Layer 3 of a small transformer language model trained on English Wikipedia (16 layers, counted from 0, width 128). Numbers have three digits each and are written without spaces.
A neuron adds its activation times its output weights to the MLP's output. To switch it off is to set its activation to zero at one token and run the rest of the model.

Output weights of the MLP neurons that the questions are about. A number n stands for (n - 500) times 0.0015.
n62: 620489689489362460366471511582753272493542345534355581507565325477333310563436522438356397542410365598683386543493585612474648669291408461452460418560418278433496606365379329667612383500660493575356439533592359335588587303749570588715507643528568353526474594605689511197377504673532371646482539453537323419432549559579681475525518317418796485302732746299549578362566570561410548678489
n83: 346450517400469514591546532504346514589407419424490455719562424608420592476433570760637423421490347371653472514624725493406416613418356605493451617567514180665402418663476507627648490555285403382466370510619511457477776549449469466780534696514635603461398457362514640454672450234406523310537432490644607332452590345715409372698700517401511596299469497406580423347500718527565430669404
n124: 443511635718472531392598429599414524462576386493605486489455601626446497381591472528465213529583409622434514395386345414382528510421616426634612532482510486637408565549558533557389685236486458450593253566532298546483465359473787685450490384541422477500363514718403423514407240598268473677619313586278534391636483567595595240586430559482396422397645518329329630393576247301610644497297
n152: 638200386621355528256599811464519313508549333611511492516773676472475381627283631335253363655515405366504540339449540667374488690752536840596381552725720396424333484473653564436539737539473449516244446658405588512352301567655405500346500504454558406436341439461547583436578283452606602366435462376556371492542424292275528751484381619331387552451516314453579452412339715368656365531578
n226: 518387673436686458557486426349579579503518404439547563514346434683554572399393423524665470320553761493357514732276444349573500398589419476299395567673503395447612518593507493606562295660624368582350582403521574557383627523336545443360463563365676686496287140503696577582390302490292464321493378476416383441602497366506405524681549570571653617414562458580557475461536602633304552717315
n259: 504644634315504646421400655550430423654581511485476543709454521526655550471274461458479586742544528500728761724581482549504446514497554569403514359612524450328511599458479744435504628549669546248399465269575547496524644731297667681562691507576559639324396595599655393322468507286613551220534445396493279407483571493706443698434482472421609594527398457443599335536679718573437496472580
n264: 631702454591465436538293672640381714552687613312425479529360539449334614514671640461471366581772493449734507411651489619447504524486507579647550648695392798403614507532652188335268493670542379270528396670625525649612535503552415541686684546521631558658546282419651635399391442571531585383572376601432402475490527547477607475622672379500634428436395689528469568384524378601447404433559
n272: 470579460485430526656511414444587580427591414722731651534595518177542601548578191551678610519514695474633622486405582696511493406337756322515570507601651522366481557654550373370340456410540393500395565478493698557528660514511544401435514652486629585541789447544449467222336511315734419378622669478701496630428310545603374643543645563335621493399215526761609310365549507489489411693391
n281: 406597274624613548433666485519482667572500326485468463511782416417637424529624259474474599299611379511643319290493522706573641349586629649370618723593572433589493515409347395634558646655496551402316410456688619560370340635475518415390658574351685591419585560333445507384449306570599238614489404586378598596446489485438570471234533526589796381656460504427742456608319574601684338616511
n313: 628543394573337675524611694500465472511522436300562571252507429606415403496493619783643510500500255449368543300475493697656450469458608593460282626384476619425654504645483544550542408413595386357493643553486219511336504225447550339251531614348421497557564577366465372504430609654596493687300282378913440532483473605663496461503317614330391439416542643489483572478625522591521454419451
n329: 686496394375595589500407612354598599257546293630361629567376526435534500493528515485455386557451445345341552500731526311658481619587652593291752624680612481422522261515464341463971566504555485379500478301437713568620471615253567336485471467339633606649530568295610496511409323389525482493657432511474631619446475313534530617453571603834700605605485615585387403444363396565613581409293
n336: 356389496589658462442401573733567653604593408500540504706366616512414518621544470432530661508525379624345709544605256519669588481404530730446367584435400466462234543661617529573093496474583575446545522477538412597352283429396515558418456284372687500519337667684410568585485381644467705221288706689759727378493453554352584466600519402331608542618489485481804431496446633552310417601344
n415: 671451522390456448750426545478759643442477441635554615511350482786631476712422683257396421424644511367530284550408325584397448609638634428391370789515428683463433329581504553560518426355375482496336456522429421341223361399526608582447330563532209504156455363445548448723383410507507715622356356692586577560608578598441590662478563407519500372332727519626401575391630481576438474412485
n455: 477543503593578552478513460520371513667399673642677615480555523631232485539472622601493317574472324460330378525367559329357556551490431342457582450390439404349622517549601537493439676522396644638478574676405348316397426491449569509534411464433522466526516443678633372497474713697535344621570471215451368520592672606351457601439674624683510334534552687500484263304516484487632680500490
n503: 518641441425521462564556599468452283322313445583325455500455645342605513580523567666268658759513389518552693399369468397555412353531405355638451602383527292532416715593564696359641650466624570511325421545381468475570452589538381352478602528365635730465717339417407720553417553671540669700564290507398569500585657571464482652702612535571279595553610598552550412567444479292428528648503
n506: 651476493537483333545647577588500622703332447458481640547664388644465522380519389460406526331440387514440510477470594303444638562565419387584223473564682345688476253414636595689635550435639370394585307590513449585436497487487540571280562427529649331456487380609417383391566391550628500523393552474769605473383490581665251579503466377724626683415543483420443366486595520673681493372536

Each question names a token from some text and the token that comes next. It shows the activations a of the neurons there, in the order above. A number n stands for (n - 500) times 0.092.

Then comes g, the gradient of the next token's log-probability with respect to the MLP's output, scaled to length 1. A neuron's effect is roughly proportional to its activation times (output weights . g). A number n stands for (n - 500) times 0.00078.

" +", then "7"
a: 500500500501574368497285501560500493502562485499
g: 515611457475512229473501516519455524500544633723398346579503592574363515563534606567438584478432522384255367304574468503295375423526406693581370648457329415208442403621469477458602563806615361509642502583549474338512314527493376393514635545389581334403640227550483462433386601614538492469417579427484521409640472607328573701555585750614533541547566406579601452472483347643216351534703
Switching off which neuron hurts the next token most? n259

" but", then " later"
a: 413500498502514498339500506498499513500502518499
g: 462439582477543412544558703402537426370571720370373551433651421516630538584521548519292359398544523532532528586479278385545360654446542551557315776546409570554609495372475394289689715686679694427385546623575438226508498481470431675493469736387548659460533424474584451554517581265543498464635527484495298509471323460251457521489657393415268526496465548452366741457468527617420724486683
Which neuron, switched off, raises the next token's probability most? n264

" German", then "y"
a: 499338498499533556496500429509464500496501499493
g: 488491668765395157482555530534570543514541506651620344528515374529470475540414429374633579626475513667620477494232307445631315507561492595407505300499487480561710649642560221257601475569635466531277554548534625534672529252543563626513569484583386411610453710496316342604529415418428408505427491628442723514586473335418572506324331525670491378523568366410416571471467363499549689447586
Switching off which neuron hurts the next token most? n83

" |", then " De"
a: 495500498500697514486499540526501480499489444298
g: 324448440621747577637417676508491390576512595421313479452441625461558550409452578495465308547755403485650585485251488565680666434593476766540539399437249407488549615399462579632404617450736706588380569197619402441609418601467511562556397595451351388461538437473529648438490525432531617466472450643512541478696641460365246480569400709516232452463675483637576522425469368463386557682427
Which neuron, switched off, raises the next token's probability most? n503

"n", then "s"
a: 455501499501499506540499526429494500491501312537
g: 473462734671507495427589700377442478654548478506482557480601459395441443425327682485659420217499556612827434526686355469574343544425472599474354707442496483383345449559353652567501513530609561558450397602338408512578558606523513672583559723324472357476250318555454520583657738437528528405400371546581432631400487620482302293557481737414644518393521507668483383396719475505542376423375
Switching off which neuron hurts the next token most? n503

"z", then "ia"
a: 499500501500505404538488473429484485500549367507
g: 714566508560480345502722480665692668501508412578564405541519584395533574583284572346440535183524428373395266642445605201461485314566526537720516584548536328376572623346631282629430432655690607555621403541722538416545418534530516501493260310449510528539546544488420527599587627413583493606395581473326580512369504631532409237537417381614468375508480490479350545433553381433518749610564
Switching off which neuron hurts the next token most? n259

"ro", then "v"
a: 496519488496606520429487482489493499403502502507
g: 323512453665655678548529411535583525622529439407314536421677401311514544489627475620544376226568530435475525615490595299590643429438646318704365566486405533427289674396532677337394583691605467577527261440503445476297380617382380333548548557702337581451479531496430378643375435489426596457612422428588210644594499414677501457568581499650467559515351620472360345580721570592458345443368
Switching off which neuron hurts the next token most? n226

" Pe", then "tro"
a: 500500499975528485499500501495500500500498497483
g: 337533404593634423576358239377746420477464297478367485601583546597619558609420598471525455353632514427451439508648467440778753655455647548637484529679694629365646317662332617621484608591559476541212463538626489500506508385540541405422270507470606698505599442601554327187483263375552437487585528650693464488551491596485425435372581404432532559529513509558453421643351609424475472366579
Switching off which neuron hurts the next token most? n152

" G", then "/"
a: 507501492495559517499499453498500498500484501499
g: 516538526633515400635400360496389592551557532501524675687508451650779469507543467457494420778599528624621386494370418472434514389468521539690674256495587596703600629383581679434503321475589591522635519283325504555463474391644576492368521386603143531502357461540424399588538380484536361635504627544478527341329458444528499496729624600528297594418356668515405392529436296461362232386375
Switching off which neuron hurts the next token most? n281

"d", then "land"
a: 434502463493501480474457594500470500500549410590
g: 441555615556520632609701091432451591523363385573694638563408535437474516386554632572425479306537703362612590576436393402546340502531281266508509301357550530465529383451625462496651431425407399438539584428530392480567427419676650613492421521457516429639399665260625459375610342464456568635324431362370390603433434306308763372437471656483712544485556429581500423693372627550487477479415
Switching off which neuron hurts the next token most? n503

"y", then "ri"
a: 493500483500498527543502477501500499491534502497
g: 290535558229449341474400587490392568534475403520464412446532527452349541597208462528544372415354539518591647483455477457444410671517516516692388408629605328662712676555543276480468587407694412373451501646651380677625470632556645539467551589443478458488646421873515499438576523552520553370622432559517560431546598202496558370615475277572778477421418426507344609393552760520587579397432
Switching off which neuron hurts the next token most? n264

"th", then "er"
a: 483503416499531461507483573504350506504496399508
g: 474613295480566470473488484620628351394467594515706342416084422576566506609331726456542534343336604400664618474794477581759431697522373454537536692322474442431453503479518484466356488569279608537585506486625352347624474571562315529708622415521398388534488357406483270468472533566425474610450423659608388457331550379353500536378421523605517642599297579432613438399529588553431592368512
Which neuron, switched off, raises the next token's probability most? n281

" |", then "\n"
a: 483500502500778500500499583494501476496497471492
g: 592342655448576239571516436515371594564453438444380424604601317555570504499446385509389528535368506430785488405578714800483503566537404347569409632441534457498424673577676202428355518548287301574581563541406495409379474583617330621761486570470498501512682281558569423419374523411539592393478479545466363531507604474528612608340419350780554337470474572439492610428720430454700286429407
Which neuron, switched off, raises the next token's probability most? n226

" Re", then "na"
a: 493499469508557490500500499500499500527503506514
g: 469502327409605658506596556429307416404502497489688532251369408609553584409528633353569660344513655441409504783506637414500559427339552538581624334384626315491514390590676587337552403705469790419451559333532708470459530312488515502598469640482527518673473620438466504222569462650469428560517621412564410602476416523401649459357318745343613364462625423505423679571603657492566682612516
Which neuron, switched off, raises the next token's probability most? n415

" |", then " 4"
a: 423500500501753500491500591456501493506500430375
g: 300539522625369474509501696336486535457515485645593412529573387428526668514412513520457565527636695515292514514428582589461493532522608437581344447448645751363465592499513485275471651626554612587561502479556667374435405400293504475382282737626273731477511543391616342426242704498497541582446377515317473459432544644659511481764220498456456446608591790488350527516388429653418365564533
Switching off which neuron hurts the next token most? n506

"|", then " 2010"
a: 441500499499576502582499542495503498499525451545
g: 382425364709695484751406381434390607551439397435499471507527491495367533457774541374455510642385542542634473531532545486503413540579122560479569488637433686549506376652484657439440526617552378384404509853516382508355681525586494556374511565451574531492490403566610685366576553205523549567408547591492196534555759492405622403470619416215473551469465492591483563342451626461477563451738
Switching off which neuron hurts the next token most? n264

" |", then " 2"
a: 500501501500812516501481547509499502505496389540
g: 370535320511447680355418403499476482521460473412544342526497375530558542420502625539585485372592389410494394477315609215338478591391355616584743536583631345416622355155377536597566525621501404611494402503798418418641458243473761425433559663484438346644319455559568435367595305486415435607535438497436354588492655343463512460466486514516315510435379706532579532591381595266380432395383
Switching off which neuron hurts the next token most? n226

" |", then " "
a: 500502501499834518501477550510499502501497393549
g: 638343898475583417482523352654434545657605287301417544639559509531571476445518629742327550393482353582490470443471581568554378537668412446756510488453261539360509485438518213481569555749417365524534487451637435464649678564472473470591430477503683473620446471826580446516562683561499540519408607582428553514685390616531355343516491496651391367427534348477497423408591620601558720456352
Switching off which neuron hurts the next token most? n226

" |", then " I"
a: 500503502500744515500501615502500504497476423487
g: 536670424481585430319698424504506384418599629476563553400515487658424426440328606491321327510377579438256498460368490544491427335162412263433596479498387288464512547778313327474518199555593552414596572642425455492620539489533457288583550550532422565596482433694408679617523483602451535660483543574392511467487431515628367305633531491546193412437460592392551592326431606661437482572719
Which neuron, switched off, raises the next token's probability most? n281

"na", then "is"
a: 502498497500509518520477482437503497502503501504
g: 516443421578474691569411356469411701511673527728471713430294414674470478318567538568572523783652462489517531535439547336244639401242608457508278540493467550431559532427599442623550730669560556385484390579506574280481612607655341524600496392585395296493530573507592669432413555436409458500588353561469548423552361375449682417522573619592661522463694299680501471452473441321625492475218
Switching off which neuron hurts the next token most? n313

"ang", then "e"
a: 473495473500513491514501519493500504501587497507
g: 463488686636455500527397574496365610627586524482598611566653449606657548404462398371487343263525636523526677572408480556553436398333532302466741633586450556619446319619477471727392482356555533526382430581324496373634616662660505425548608520710405599668296713486509416453528444608500477703295469509402407512415736335400474560386419311566331383448420556476631628482282310682543478476269
Which neuron, switched off, raises the next token's probability most? n124

"|", then " Port"
a: 407499500499532503514476531499499499499533462525
g: 635424506590696566297701622611586445600289589402246514515420462566449439478562452343531564534507569485531655458256571648682313408510475424277506662593623568445506666559386542421414469479408440422532633665478601379496550719619325467691350407536550535399455546420430400490495578323474652415349478403554665683606678489420273471313699295562352454591614632517646382300566408580434703526459
Switching off which neuron hurts the next token most? n62

" an", then "ne"
a: 496501425501514486536501501500495406499504500452
g: 523565814328487602623397533451290426476481457414487532449513389550461495479597590626634762415647463171382331552691691597390681633491609347484444397330505613769512608413668534433591402606540539472403591465605475386490598375562487571679659539569413495218376393520463666544371367618549515565645415605653586511678325562513412472397507628346369555441629620552393547485382555688388475373479
Switching off which neuron hurts the next token most? n336

"ho", then "n"
a: 412411502500510486476500516502500503421499501503
g: 466374617460603390413702323433600424508609691480328737453536407535151479581434482596579578503572517343648338628389468376681433544649407492518509494581470598601504490920526439452465463528433544555511546472136529511527574312279500404449548721567308577431492507732497284552604538524461427495713620572547453564505647544492537536463557594233451530528637640504456526591413592543304599518499
Which neuron, switched off, raises the next token's probability most? n415